Layer 4 of a small transformer language model trained on English Wikipedia (9 layers, counted from 0, width 96).
A neuron's activation on a vector x is GELU(weights . x), where the dot is the dot product.
The model reads these tokens: "ten" "s" "in" " receptor" " " "bin" "ding" ";" " m" "olecular" " adapt" "or" " activity" ";" " signal" "ing"

The vector x that enters this layer's MLP at each token. A number n stands for (n - 128) times 0.025.
0 "ten": 96, 149, 120, 128, 145, 110, 174, 137, 172, 98, 88, 57, 232, 152, 193, 96, 105, 149, 116, 140, 121, 196, 45, 63, 132, 134, 140, 164, 159, 67, 107, 161, 157, 65, 141, 129, 153, 134, 139, 73, 154, 104, 138, 85, 99, 145, 142, 92, 116, 76, 139, 145, 167, 53, 211, 128, 141, 52, 159, 124, 133, 75, 105, 163, 183, 133, 109, 120, 197, 95, 152, 100, 146, 63, 88, 185, 160, 181, 151, 111, 196, 151, 123, 157, 75, 107, 153, 108, 195, 174, 163, 93, 140, 97, 75, 120
1 "s": 108, 166, 172, 117, 137, 151, 138, 188, 156, 111, 161, 39, 217, 95, 135, 84, 113, 138, 145, 154, 102, 137, 94, 97, 128, 141, 122, 117, 145, 26, 154, 166, 214, 34, 162, 189, 180, 94, 146, 69, 136, 118, 111, 79, 113, 142, 143, 103, 120, 71, 183, 108, 158, 84, 166, 153, 101, 103, 163, 70, 119, 119, 122, 156, 169, 108, 134, 131, 196, 54, 120, 109, 110, 126, 72, 111, 162, 152, 137, 107, 149, 166, 121, 92, 16, 119, 143, 132, 203, 173, 136, 196, 130, 132, 116, 143
2 "in": 66, 112, 169, 114, 138, 69, 93, 190, 172, 124, 125, 85, 190, 167, 193, 55, 64, 146, 79, 115, 113, 181, 97, 60, 161, 169, 92, 202, 149, 82, 125, 138, 124, 90, 85, 160, 146, 77, 161, 93, 138, 109, 82, 103, 95, 74, 148, 137, 135, 102, 178, 102, 211, 140, 167, 129, 54, 134, 163, 150, 131, 109, 140, 213, 147, 101, 131, 134, 162, 152, 120, 177, 80, 137, 113, 118, 220, 136, 136, 186, 176, 206, 175, 150, 101, 104, 168, 106, 158, 115, 138, 149, 145, 163, 126, 158
3 " receptor": 77, 151, 169, 175, 161, 84, 110, 248, 163, 179, 130, 77, 205, 91, 163, 110, 91, 108, 92, 143, 121, 151, 129, 67, 150, 193, 129, 156, 103, 59, 149, 98, 207, 100, 165, 136, 130, 102, 114, 127, 138, 111, 118, 145, 145, 136, 130, 133, 60, 116, 107, 104, 160, 54, 117, 161, 138, 122, 79, 160, 206, 107, 88, 157, 149, 51, 132, 180, 214, 97, 146, 116, 131, 62, 129, 176, 98, 115, 136, 168, 144, 180, 163, 177, 70, 76, 157, 121, 183, 158, 119, 91, 110, 133, 85, 135
4 " ": 96, 146, 91, 171, 106, 75, 166, 180, 231, 127, 169, 129, 199, 71, 104, 68, 150, 145, 100, 112, 81, 208, 108, 108, 155, 196, 130, 118, 204, 110, 192, 134, 132, 70, 92, 119, 184, 111, 135, 130, 94, 123, 86, 148, 168, 153, 149, 120, 82, 103, 125, 135, 154, 134, 127, 142, 123, 62, 129, 130, 186, 130, 60, 192, 102, 173, 57, 135, 211, 29, 162, 106, 105, 138, 162, 173, 140, 115, 72, 135, 94, 145, 120, 97, 88, 103, 132, 117, 152, 93, 170, 149, 149, 108, 116, 155
5 "bin": 94, 131, 112, 212, 219, 79, 134, 122, 190, 139, 71, 124, 238, 109, 155, 128, 59, 135, 106, 95, 96, 115, 93, 115, 206, 153, 85, 139, 194, 123, 50, 137, 183, 150, 181, 115, 108, 126, 150, 114, 130, 117, 116, 134, 145, 190, 134, 171, 60, 77, 107, 67, 143, 103, 158, 98, 146, 88, 151, 131, 179, 77, 104, 211, 157, 102, 115, 190, 199, 190, 154, 102, 115, 93, 158, 92, 145, 103, 138, 177, 138, 181, 136, 107, 89, 153, 102, 83, 124, 135, 94, 114, 130, 131, 119, 139
6 "ding": 100, 179, 102, 194, 160, 76, 163, 182, 130, 171, 82, 153, 227, 121, 173, 112, 115, 113, 51, 134, 87, 183, 98, 115, 143, 166, 120, 149, 165, 88, 140, 127, 175, 31, 175, 122, 145, 75, 180, 71, 163, 128, 113, 89, 94, 153, 112, 133, 97, 21, 153, 129, 193, 81, 140, 157, 92, 181, 143, 108, 175, 115, 119, 200, 158, 154, 125, 121, 195, 130, 154, 144, 131, 39, 142, 173, 109, 150, 121, 128, 184, 173, 132, 91, 135, 168, 139, 149, 149, 184, 157, 143, 141, 111, 88, 119
7 ";": 121, 169, 103, 177, 144, 114, 146, 171, 117, 70, 145, 114, 147, 158, 101, 96, 81, 96, 78, 131, 57, 176, 181, 70, 145, 233, 157, 165, 113, 78, 161, 117, 155, 111, 137, 105, 204, 156, 101, 112, 91, 72, 131, 132, 166, 197, 127, 99, 72, 99, 127, 111, 218, 126, 99, 101, 113, 74, 85, 92, 184, 133, 82, 238, 147, 137, 112, 114, 159, 102, 142, 153, 95, 109, 114, 176, 93, 127, 93, 130, 89, 189, 135, 144, 50, 149, 119, 117, 113, 180, 164, 173, 183, 75, 142, 140
8 " m": 77, 129, 95, 165, 113, 101, 119, 207, 135, 204, 92, 100, 180, 183, 96, 114, 116, 157, 79, 115, 141, 138, 135, 144, 109, 177, 85, 162, 179, 139, 120, 129, 163, 89, 107, 100, 183, 122, 118, 107, 88, 114, 104, 144, 120, 104, 118, 143, 101, 103, 202, 122, 156, 115, 134, 190, 173, 56, 99, 104, 174, 196, 118, 123, 150, 127, 83, 146, 158, 123, 93, 122, 42, 192, 165, 123, 211, 71, 158, 158, 126, 245, 124, 187, 76, 89, 55, 102, 190, 142, 142, 101, 76, 164, 132, 167
9 "olecular": 124, 128, 117, 247, 133, 76, 157, 169, 133, 154, 87, 133, 224, 81, 136, 106, 144, 110, 61, 159, 35, 154, 146, 74, 159, 179, 110, 127, 145, 93, 170, 103, 144, 73, 159, 85, 118, 116, 101, 99, 104, 112, 109, 62, 123, 119, 129, 105, 50, 91, 94, 114, 120, 86, 137, 174, 182, 159, 102, 108, 156, 79, 74, 131, 166, 132, 115, 139, 248, 119, 128, 182, 181, 110, 169, 166, 160, 116, 152, 95, 123, 166, 127, 194, 109, 113, 113, 130, 198, 165, 155, 115, 92, 136, 131, 148
10 " adapt": 112, 144, 120, 175, 157, 48, 142, 174, 133, 165, 124, 105, 186, 102, 133, 108, 100, 44, 134, 158, 142, 200, 136, 99, 151, 204, 143, 141, 140, 88, 122, 148, 161, 79, 177, 80, 112, 95, 70, 92, 123, 161, 104, 48, 143, 138, 103, 132, 72, 94, 193, 160, 129, 103, 174, 143, 171, 182, 161, 145, 145, 64, 78, 149, 146, 176, 114, 203, 237, 118, 102, 139, 120, 95, 149, 172, 168, 131, 152, 129, 79, 132, 121, 126, 20, 186, 133, 127, 112, 178, 131, 144, 153, 87, 84, 130
11 "or": 158, 131, 107, 133, 177, 99, 150, 151, 182, 134, 136, 116, 248, 98, 153, 118, 64, 84, 143, 115, 22, 192, 77, 81, 104, 182, 75, 165, 167, 63, 153, 107, 136, 72, 168, 107, 145, 130, 126, 138, 114, 142, 135, 128, 162, 105, 126, 119, 44, 92, 134, 103, 160, 101, 87, 153, 71, 145, 146, 138, 139, 62, 110, 222, 132, 194, 100, 188, 179, 166, 123, 108, 154, 88, 127, 171, 145, 95, 143, 59, 75, 153, 103, 147, 54, 141, 117, 130, 151, 178, 162, 132, 128, 105, 129, 176
12 " activity": 102, 179, 91, 135, 121, 110, 188, 213, 155, 113, 102, 117, 178, 103, 146, 73, 88, 82, 145, 158, 82, 171, 112, 91, 149, 155, 156, 140, 186, 79, 151, 123, 181, 39, 157, 66, 89, 122, 101, 158, 94, 110, 82, 168, 148, 93, 152, 122, 71, 48, 138, 112, 134, 86, 141, 208, 157, 118, 172, 153, 170, 158, 59, 159, 150, 193, 95, 126, 205, 93, 114, 155, 126, 38, 100, 185, 137, 111, 111, 118, 92, 140, 155, 140, 45, 139, 158, 159, 189, 175, 125, 107, 121, 125, 109, 119
13 ";": 112, 203, 99, 157, 102, 107, 128, 192, 165, 59, 157, 93, 182, 155, 100, 38, 79, 73, 83, 113, 86, 120, 189, 93, 173, 216, 144, 158, 105, 82, 165, 141, 167, 102, 139, 106, 208, 123, 102, 86, 88, 76, 129, 144, 152, 175, 129, 145, 124, 119, 135, 122, 182, 119, 99, 129, 145, 71, 73, 100, 161, 127, 84, 196, 171, 105, 100, 99, 137, 149, 113, 155, 124, 74, 123, 165, 96, 161, 88, 126, 71, 195, 79, 132, 46, 134, 125, 117, 118, 208, 170, 159, 131, 64, 126, 142
14 " signal": 130, 156, 132, 169, 154, 84, 139, 219, 153, 166, 115, 118, 193, 90, 131, 126, 141, 70, 108, 101, 155, 160, 126, 89, 118, 187, 144, 158, 151, 100, 122, 141, 180, 29, 180, 47, 78, 152, 112, 128, 145, 156, 132, 114, 141, 138, 97, 132, 79, 36, 156, 133, 136, 95, 119, 170, 149, 139, 125, 83, 144, 121, 104, 141, 189, 136, 160, 171, 248, 127, 111, 112, 135, 50, 136, 173, 112, 81, 171, 154, 107, 188, 182, 128, 36, 107, 139, 115, 182, 154, 185, 85, 170, 101, 121, 110
15 "ing": 126, 178, 121, 231, 140, 109, 159, 160, 98, 90, 79, 164, 195, 153, 158, 122, 124, 107, 66, 174, 59, 158, 156, 88, 112, 166, 145, 155, 151, 67, 105, 128, 168, 22, 212, 67, 135, 136, 90, 106, 146, 114, 123, 73, 152, 115, 92, 86, 94, 76, 142, 145, 185, 75, 134, 101, 99, 194, 169, 90, 166, 122, 158, 167, 148, 152, 107, 147, 226, 123, 134, 152, 137, 80, 115, 164, 124, 141, 116, 126, 135, 192, 159, 118, 65, 185, 153, 165, 158, 179, 153, 131, 108, 130, 111, 113

Each question shows the input weights of one neuron of the MLP. A number n stands for (n - 128) times 0.0046.

n164: 116, 138, 156, 100, 76, 127, 125, 135, 117, 117, 114, 78, 116, 100, 124, 100, 130, 146, 121, 113, 134, 136, 139, 116, 151, 103, 193, 111, 137, 145, 150, 142, 151, 191, 126, 176, 163, 60, 136, 158, 151, 113, 132, 145, 127, 163, 171, 172, 112, 169, 124, 119, 98, 150, 106, 170, 157, 182, 121, 78, 102, 115, 144, 86, 127, 117, 150, 150, 144, 133, 193, 169, 164, 145, 127, 134, 101, 53, 168, 114, 165, 171, 110, 108, 97, 142, 135, 108, 99, 147, 146, 92, 101, 175, 128, 126
Its two highest activations, in order, are on tokens 3 " receptor", 1 "s"

n47: 204, 99, 152, 106, 115, 140, 99, 116, 84, 115, 105, 112, 130, 131, 137, 132, 147, 161, 131, 139, 69, 110, 181, 104, 154, 85, 150, 138, 118, 95, 114, 124, 99, 105, 157, 149, 95, 146, 124, 163, 130, 108, 129, 155, 98, 107, 115, 74, 154, 147, 128, 134, 110, 147, 114, 154, 86, 141, 119, 210, 152, 89, 134, 152, 144, 135, 107, 130, 139, 35, 141, 95, 107, 94, 137, 127, 148, 114, 170, 106, 158, 158, 146, 156, 180, 126, 163, 138, 135, 133, 121, 117, 198, 126, 139, 123
It fires most on token 15 "ing"

n141: 131, 169, 144, 130, 142, 129, 161, 152, 134, 85, 176, 133, 171, 132, 92, 117, 179, 145, 145, 100, 90, 114, 173, 145, 126, 83, 96, 151, 100, 139, 102, 164, 130, 127, 138, 106, 119, 126, 142, 130, 104, 157, 81, 167, 53, 146, 114, 115, 160, 145, 144, 108, 115, 132, 141, 153, 152, 122, 106, 131, 104, 153, 106, 157, 101, 98, 101, 132, 159, 154, 80, 112, 49, 147, 121, 90, 86, 171, 94, 130, 163, 122, 121, 102, 164, 169, 149, 121, 147, 119, 145, 151, 114, 163, 132, 142
Its three highest activations, in order, are on tokens 1 "s", 13 ";", 8 " m"

n133: 88, 110, 133, 109, 141, 123, 160, 205, 106, 105, 161, 137, 125, 86, 135, 153, 106, 119, 182, 158, 171, 102, 113, 128, 137, 123, 103, 185, 153, 118, 113, 95, 145, 131, 138, 160, 138, 123, 110, 117, 83, 122, 130, 102, 109, 148, 106, 161, 161, 141, 203, 95, 138, 134, 77, 136, 93, 117, 116, 122, 98, 96, 150, 164, 140, 88, 111, 114, 129, 123, 59, 124, 147, 141, 162, 152, 136, 135, 152, 153, 199, 105, 148, 148, 159, 171, 164, 177, 112, 86, 84, 111, 139, 140, 101, 99
On which token does it fire most, and how strongly? 2 "in", at about 2

n70: 115, 108, 148, 90, 91, 108, 131, 123, 102, 125, 155, 156, 112, 121, 134, 130, 162, 132, 160, 150, 143, 140, 127, 131, 120, 117, 129, 115, 54, 135, 114, 135, 153, 130, 115, 114, 127, 62, 161, 170, 127, 150, 125, 112, 141, 147, 142, 92, 167, 102, 117, 117, 104, 150, 115, 107, 132, 73, 103, 139, 165, 159, 58, 109, 80, 129, 150, 122, 129, 116, 136, 176, 98, 124, 209, 78, 142, 93, 142, 112, 102, 164, 135, 140, 128, 109, 173, 156, 131, 116, 92, 134, 155, 71, 137, 105
It fires most on token 4 " "

n22: 85, 148, 125, 172, 109, 65, 120, 82, 77, 69, 112, 106, 136, 105, 207, 114, 135, 131, 103, 173, 91, 136, 78, 133, 162, 127, 142, 108, 82, 168, 124, 96, 149, 139, 140, 148, 129, 153, 123, 140, 130, 124, 128, 146, 135, 138, 141, 106, 131, 117, 128, 119, 96, 159, 126, 175, 91, 146, 161, 184, 128, 110, 139, 182, 161, 111, 171, 121, 95, 137, 102, 137, 103, 172, 125, 141, 84, 57, 180, 134, 119, 122, 102, 142, 176, 130, 104, 126, 139, 113, 170, 115, 110, 123, 127, 116
Its two highest activations, in order, are on tokens 9 "olecular", 5 "bin"

n57: 121, 109, 165, 106, 106, 94, 126, 158, 154, 115, 81, 142, 108, 128, 91, 127, 126, 108, 114, 90, 120, 155, 119, 108, 99, 112, 170, 142, 116, 172, 188, 98, 149, 162, 161, 118, 217, 112, 88, 108, 129, 107, 129, 110, 110, 132, 137, 98, 153, 159, 140, 129, 157, 134, 145, 85, 160, 164, 153, 114, 116, 148, 115, 193, 131, 101, 187, 104, 99, 124, 122, 131, 123, 167, 110, 143, 93, 172, 111, 154, 180, 103, 120, 139, 125, 135, 170, 98, 94, 130, 77, 108, 97, 108, 103, 195
Its two highest activations, in order, are on tokens 7 ";", 13 ";"

n62: 143, 137, 128, 159, 106, 145, 104, 68, 112, 149, 142, 105, 81, 114, 104, 95, 167, 194, 177, 178, 126, 118, 166, 131, 104, 142, 112, 105, 161, 150, 124, 186, 157, 158, 131, 167, 177, 153, 134, 61, 159, 186, 143, 48, 86, 124, 85, 123, 156, 140, 154, 142, 102, 142, 117, 127, 197, 113, 118, 145, 197, 113, 61, 146, 75, 104, 136, 142, 135, 107, 89, 101, 166, 119, 87, 74, 179, 147, 92, 150, 122, 94, 148, 61, 133, 146, 120, 166, 119, 94, 142, 126, 100, 112, 118, 79
It fires most on token 1 "s"

n43: 128, 176, 186, 84, 121, 149, 105, 134, 157, 119, 127, 103, 110, 130, 143, 141, 126, 103, 95, 141, 93, 108, 93, 139, 129, 86, 141, 162, 120, 129, 120, 171, 100, 158, 40, 140, 119, 152, 111, 79, 177, 156, 157, 106, 92, 99, 135, 97, 152, 100, 134, 110, 102, 154, 140, 90, 76, 125, 179, 151, 146, 150, 125, 150, 124, 163, 167, 120, 109, 69, 107, 174, 102, 105, 151, 97, 123, 95, 150, 113, 161, 77, 109, 92, 126, 112, 152, 147, 117, 151, 163, 153, 157, 127, 120, 103
On which token does it fire most, and how strongly? 2 "in", at about 1.4

n91: 157, 121, 134, 85, 131, 98, 96, 116, 132, 118, 100, 97, 157, 132, 156, 149, 143, 115, 189, 141, 196, 108, 192, 109, 106, 83, 154, 116, 152, 153, 103, 119, 151, 163, 131, 99, 152, 117, 148, 122, 125, 164, 119, 106, 202, 95, 192, 151, 87, 139, 149, 149, 88, 103, 187, 119, 114, 167, 97, 89, 144, 96, 117, 110, 89, 150, 152, 136, 119, 155, 106, 153, 176, 202, 115, 110, 112, 121, 166, 129, 111, 75, 120, 108, 85, 172, 151, 166, 83, 123, 137, 89, 128, 138, 138, 114
On which token does it fire most, and how strongly? 10 " adapt", at about 1.4

n44: 32, 166, 118, 135, 108, 171, 105, 158, 90, 150, 119, 131, 130, 162, 172, 145, 155, 122, 130, 148, 91, 97, 169, 92, 125, 142, 187, 82, 114, 141, 87, 140, 102, 150, 134, 118, 131, 132, 55, 103, 220, 113, 111, 55, 112, 96, 105, 119, 148, 125, 62, 121, 102, 159, 104, 127, 174, 110, 144, 135, 93, 151, 82, 107, 81, 109, 128, 86, 128, 129, 138, 127, 128, 135, 152, 97, 119, 144, 147, 161, 135, 107, 113, 124, 98, 103, 163, 90, 168, 86, 112, 109, 149, 141, 125, 184
It fires most on token 9 "olecular"

n238: 113, 116, 166, 97, 145, 130, 157, 109, 128, 54, 79, 116, 110, 183, 138, 177, 110, 107, 89, 163, 125, 147, 159, 104, 101, 128, 130, 89, 152, 102, 116, 164, 192, 157, 128, 74, 145, 119, 149, 157, 171, 180, 122, 144, 148, 110, 161, 105, 104, 173, 104, 98, 96, 104, 121, 161, 128, 120, 135, 107, 96, 140, 106, 161, 107, 97, 162, 156, 136, 135, 103, 106, 158, 131, 105, 170, 122, 161, 145, 78, 150, 89, 142, 178, 124, 99, 160, 50, 107, 145, 156, 144, 192, 150, 147, 102
On which token does it fire most, and how strongly? 0 "ten", at about 1.6

n95: 152, 162, 159, 136, 148, 132, 98, 109, 89, 187, 120, 128, 148, 98, 148, 164, 126, 91, 146, 83, 124, 130, 140, 168, 89, 77, 127, 182, 92, 145, 172, 195, 88, 145, 116, 101, 129, 111, 149, 165, 142, 196, 113, 115, 149, 141, 149, 105, 80, 143, 117, 131, 90, 98, 99, 124, 145, 87, 148, 85, 80, 152, 136, 205, 140, 118, 145, 126, 80, 126, 140, 117, 174, 115, 150, 95, 206, 122, 84, 61, 110, 87, 126, 129, 156, 134, 152, 139, 180, 98, 160, 155, 126, 94, 100, 85
It fires most on token 11 "or"

n187: 118, 91, 129, 78, 86, 94, 116, 160, 115, 128, 162, 123, 138, 89, 144, 176, 140, 68, 141, 152, 110, 195, 179, 106, 117, 73, 154, 78, 132, 119, 79, 150, 193, 82, 147, 88, 162, 91, 135, 141, 119, 104, 124, 145, 119, 97, 113, 99, 94, 138, 148, 147, 116, 111, 128, 161, 159, 130, 143, 157, 130, 158, 183, 79, 117, 134, 113, 107, 63, 114, 104, 88, 143, 126, 82, 92, 81, 153, 139, 119, 69, 100, 113, 120, 144, 140, 181, 163, 142, 121, 147, 124, 130, 138, 89, 112
Its three highest activations, in order, are on tokens 12 " activity", 1 "s", 10 " adapt"

n216: 153, 122, 135, 85, 132, 122, 104, 181, 130, 179, 172, 132, 141, 129, 66, 63, 90, 131, 133, 154, 146, 143, 147, 127, 107, 154, 139, 93, 82, 147, 106, 118, 129, 109, 166, 166, 149, 94, 148, 142, 99, 99, 138, 135, 120, 145, 157, 154, 172, 163, 131, 140, 57, 126, 99, 109, 108, 120, 138, 185, 116, 129, 144, 110, 125, 136, 125, 118, 134, 171, 112, 143, 170, 118, 112, 64, 109, 93, 144, 95, 150, 141, 126, 132, 158, 116, 134, 104, 97, 149, 166, 144, 167, 50, 106, 121
It fires most on token 13 ";"

n14: 111, 162, 178, 148, 135, 157, 158, 94, 118, 107, 144, 133, 72, 113, 122, 124, 93, 96, 136, 97, 169, 131, 152, 145, 115, 111, 129, 107, 99, 166, 116, 127, 104, 55, 138, 88, 113, 133, 154, 131, 140, 199, 77, 111, 143, 131, 110, 164, 87, 124, 139, 124, 96, 128, 133, 160, 82, 123, 110, 120, 126, 73, 133, 120, 76, 132, 174, 110, 152, 131, 136, 116, 164, 130, 121, 171, 156, 147, 128, 142, 129, 148, 119, 131, 130, 165, 100, 134, 174, 82, 154, 96, 104, 163, 114, 123
On which token does it fire most, and how strongly? 14 " signal", at about 1.4

n128: 108, 136, 122, 99, 71, 154, 163, 164, 159, 158, 175, 69, 104, 134, 92, 152, 134, 152, 156, 154, 159, 96, 98, 129, 114, 55, 102, 113, 134, 142, 124, 127, 132, 120, 127, 124, 137, 82, 158, 77, 150, 69, 140, 161, 133, 154, 133, 72, 106, 88, 139, 166, 103, 147, 99, 122, 126, 110, 162, 116, 124, 116, 139, 123, 191, 162, 120, 108, 105, 129, 74, 143, 91, 115, 116, 167, 103, 126, 197, 141, 138, 172, 94, 171, 178, 102, 149, 113, 153, 110, 61, 144, 76, 141, 164, 122
It fires most on token 8 " m"

n137: 107, 124, 83, 98, 142, 157, 141, 53, 123, 121, 146, 84, 115, 172, 136, 123, 95, 85, 85, 178, 106, 145, 127, 161, 132, 110, 179, 151, 130, 117, 82, 139, 189, 122, 154, 131, 102, 109, 109, 152, 150, 115, 167, 128, 59, 87, 145, 159, 138, 149, 71, 104, 133, 82, 152, 144, 123, 125, 112, 136, 150, 132, 104, 106, 109, 115, 94, 109, 146, 64, 122, 125, 133, 145, 157, 126, 120, 95, 63, 118, 180, 115, 156, 156, 127, 122, 147, 96, 131, 128, 99, 147, 138, 65, 112, 110
On which token does it fire most, and how strongly? 0 "ten", at about 1.7

n215: 100, 99, 148, 134, 122, 166, 132, 115, 157, 89, 110, 159, 110, 142, 154, 155, 125, 121, 116, 123, 100, 125, 82, 117, 150, 114, 128, 125, 115, 153, 147, 119, 150, 151, 168, 166, 152, 110, 115, 142, 164, 96, 187, 130, 68, 92, 158, 135, 126, 132, 103, 204, 137, 191, 119, 120, 151, 137, 99, 114, 146, 120, 143, 71, 113, 68, 109, 155, 110, 121, 136, 57, 109, 127, 110, 122, 186, 123, 181, 85, 109, 162, 137, 114, 154, 113, 136, 125, 86, 183, 161, 126, 157, 93, 120, 132
It fires most on token 0 "ten"

n184: 92, 153, 104, 111, 43, 158, 125, 145, 84, 112, 161, 79, 69, 121, 82, 92, 126, 91, 153, 168, 71, 120, 136, 124, 153, 105, 159, 114, 116, 92, 110, 151, 141, 120, 85, 106, 97, 100, 153, 147, 92, 103, 105, 129, 133, 108, 156, 119, 129, 136, 91, 160, 129, 95, 145, 137, 105, 105, 119, 85, 123, 106, 104, 133, 83, 133, 161, 89, 130, 155, 153, 141, 151, 91, 155, 152, 125, 154, 177, 104, 128, 110, 121, 125, 174, 116, 120, 173, 147, 91, 129, 118, 129, 153, 134, 104
Its three highest activations, in order, are on tokens 12 " activity", 13 ";", 9 "olecular"

n240: 139, 117, 155, 147, 145, 181, 118, 132, 95, 133, 165, 114, 127, 116, 92, 132, 91, 155, 152, 154, 67, 114, 129, 116, 82, 121, 108, 120, 124, 120, 136, 124, 152, 103, 124, 149, 131, 101, 151, 125, 151, 186, 135, 115, 114, 53, 149, 147, 116, 141, 110, 45, 142, 113, 126, 100, 83, 108, 171, 121, 143, 157, 145, 168, 126, 108, 131, 75, 85, 102, 137, 103, 164, 148, 117, 129, 78, 121, 107, 145, 106, 69, 100, 124, 168, 136, 147, 146, 170, 161, 163, 155, 192, 70, 108, 79
It fires most on token 1 "s"

n174: 142, 108, 99, 42, 122, 190, 175, 140, 136, 83, 165, 104, 202, 129, 132, 144, 83, 75, 82, 125, 144, 131, 80, 124, 105, 104, 116, 116, 115, 125, 97, 71, 105, 171, 91, 178, 45, 121, 193, 137, 173, 136, 167, 145, 136, 161, 147, 144, 128, 101, 108, 134, 171, 93, 209, 130, 105, 145, 157, 130, 96, 72, 111, 63, 146, 107, 135, 76, 99, 97, 124, 106, 152, 104, 152, 112, 54, 128, 148, 166, 179, 162, 169, 114, 87, 159, 141, 128, 186, 85, 92, 166, 95, 104, 156, 147
Its two highest activations, in order, are on tokens 0 "ten", 1 "s"

n50: 122, 121, 127, 112, 129, 134, 127, 111, 121, 126, 121, 111, 131, 132, 136, 78, 140, 90, 78, 160, 146, 154, 116, 159, 126, 55, 147, 186, 97, 167, 176, 109, 162, 110, 122, 153, 119, 114, 146, 118, 165, 169, 89, 54, 70, 182, 148, 126, 119, 99, 106, 166, 136, 124, 132, 116, 158, 178, 114, 226, 109, 107, 147, 91, 92, 196, 145, 128, 143, 159, 165, 109, 87, 140, 118, 99, 123, 190, 126, 109, 184, 123, 153, 116, 177, 127, 111, 159, 138, 87, 109, 123, 127, 174, 156, 105
Its three highest activations, in order, are on tokens 6 "ding", 2 "in", 0 "ten"

n9: 120, 128, 105, 108, 99, 99, 165, 173, 108, 85, 133, 111, 63, 90, 73, 143, 126, 115, 155, 138, 108, 104, 164, 148, 136, 169, 149, 89, 137, 129, 184, 121, 103, 173, 102, 79, 151, 79, 120, 158, 135, 138, 129, 139, 131, 102, 163, 145, 119, 146, 150, 122, 137, 88, 141, 117, 131, 132, 129, 185, 106, 139, 89, 134, 109, 126, 133, 103, 170, 53, 136, 149, 180, 103, 113, 158, 127, 114, 83, 139, 110, 134, 127, 140, 164, 149, 157, 110, 92, 112, 88, 129, 133, 107, 126, 135
Its three highest activations, in order, are on tokens 4 " ", 12 " activity", 7 ";"

n198: 121, 178, 137, 211, 74, 118, 103, 127, 97, 169, 158, 177, 106, 97, 128, 181, 160, 142, 156, 150, 103, 93, 139, 166, 180, 171, 123, 120, 110, 78, 153, 133, 116, 125, 65, 139, 157, 99, 109, 146, 120, 141, 100, 148, 173, 72, 89, 167, 116, 109, 106, 126, 117, 145, 73, 121, 160, 136, 113, 77, 166, 170, 135, 95, 149, 88, 74, 151, 129, 135, 102, 162, 152, 134, 131, 170, 186, 113, 156, 117, 135, 120, 151, 172, 124, 150, 146, 110, 101, 117, 119, 180, 156, 170, 118, 127
Its two highest activations, in order, are on tokens 9 "olecular", 8 " m"

n158: 171, 126, 153, 103, 102, 155, 122, 107, 112, 149, 129, 160, 125, 145, 136, 148, 117, 140, 128, 93, 85, 160, 150, 173, 126, 95, 143, 138, 65, 175, 128, 139, 152, 107, 90, 197, 105, 119, 152, 122, 165, 124, 128, 55, 128, 120, 112, 140, 118, 150, 120, 110, 154, 143, 127, 123, 109, 122, 113, 78, 139, 102, 98, 208, 133, 125, 145, 158, 112, 125, 139, 150, 197, 117, 140, 130, 125, 146, 134, 86, 167, 149, 138, 158, 139, 91, 113, 147, 159, 140, 105, 109, 136, 111, 94, 197
It fires most on token 6 "ding"

n109: 121, 129, 113, 121, 112, 106, 116, 145, 185, 124, 171, 173, 133, 91, 137, 229, 106, 117, 137, 89, 108, 153, 141, 102, 111, 131, 151, 127, 153, 30, 139, 129, 149, 135, 85, 121, 112, 131, 178, 179, 102, 126, 149, 146, 123, 105, 107, 157, 99, 152, 140, 165, 104, 88, 172, 109, 105, 128, 121, 77, 122, 139, 139, 127, 181, 131, 141, 72, 105, 128, 99, 109, 128, 174, 114, 140, 144, 115, 99, 150, 105, 150, 75, 106, 140, 91, 178, 137, 127, 125, 110, 125, 140, 145, 124, 144
Its two highest activations, in order, are on tokens 4 " ", 11 "or"

n130: 113, 133, 178, 105, 113, 149, 211, 105, 106, 85, 101, 124, 154, 156, 149, 130, 67, 156, 125, 129, 130, 107, 146, 142, 140, 60, 151, 141, 123, 159, 113, 144, 100, 204, 127, 106, 133, 140, 90, 140, 109, 168, 154, 156, 104, 127, 148, 129, 134, 169, 158, 135, 166, 112, 151, 105, 96, 142, 146, 132, 118, 137, 92, 176, 116, 144, 94, 193, 168, 128, 135, 149, 95, 149, 115, 140, 159, 105, 131, 152, 158, 125, 206, 112, 117, 126, 135, 108, 90, 161, 127, 110, 122, 167, 89, 119
Its three highest activations, in order, are on tokens 2 "in", 5 "bin", 0 "ten"

n103: 137, 83, 124, 141, 120, 121, 162, 146, 140, 88, 147, 153, 165, 84, 146, 97, 192, 115, 179, 133, 144, 134, 96, 152, 114, 111, 115, 105, 155, 125, 128, 200, 115, 101, 133, 192, 114, 107, 150, 129, 107, 142, 118, 161, 163, 134, 162, 142, 145, 168, 178, 94, 145, 75, 143, 128, 124, 160, 120, 122, 139, 171, 167, 88, 92, 121, 116, 133, 152, 98, 80, 77, 100, 141, 123, 96, 141, 93, 124, 141, 148, 131, 159, 129, 99, 152, 153, 85, 112, 84, 153, 126, 78, 158, 121, 140
Its two highest activations, in order, are on tokens 1 "s", 4 " "

n157: 105, 179, 127, 156, 174, 158, 152, 103, 71, 125, 131, 126, 165, 140, 192, 159, 155, 156, 139, 104, 163, 101, 156, 154, 143, 157, 143, 105, 132, 170, 165, 123, 120, 138, 41, 133, 122, 150, 131, 81, 152, 191, 128, 179, 105, 140, 136, 135, 103, 147, 152, 167, 116, 157, 142, 116, 163, 105, 143, 109, 117, 195, 119, 123, 168, 97, 76, 151, 165, 122, 136, 97, 140, 145, 126, 91, 114, 111, 157, 105, 155, 108, 156, 170, 124, 133, 86, 122, 150, 97, 105, 144, 108, 137, 160, 161
Its two highest activations, in order, are on tokens 8 " m", 5 "bin"

n206: 122, 85, 124, 120, 120, 152, 142, 47, 101, 82, 152, 107, 102, 132, 147, 66, 158, 103, 127, 158, 62, 92, 126, 99, 109, 77, 156, 150, 110, 105, 112, 119, 158, 121, 152, 127, 172, 143, 181, 67, 111, 128, 144, 138, 95, 133, 131, 155, 182, 161, 135, 139, 160, 142, 148, 138, 104, 171, 127, 141, 71, 159, 90, 131, 115, 109, 81, 108, 106, 174, 121, 99, 140, 168, 134, 159, 101, 152, 123, 78, 112, 151, 105, 170, 141, 98, 149, 147, 166, 113, 73, 108, 114, 116, 157, 179
It fires most on token 13 ";"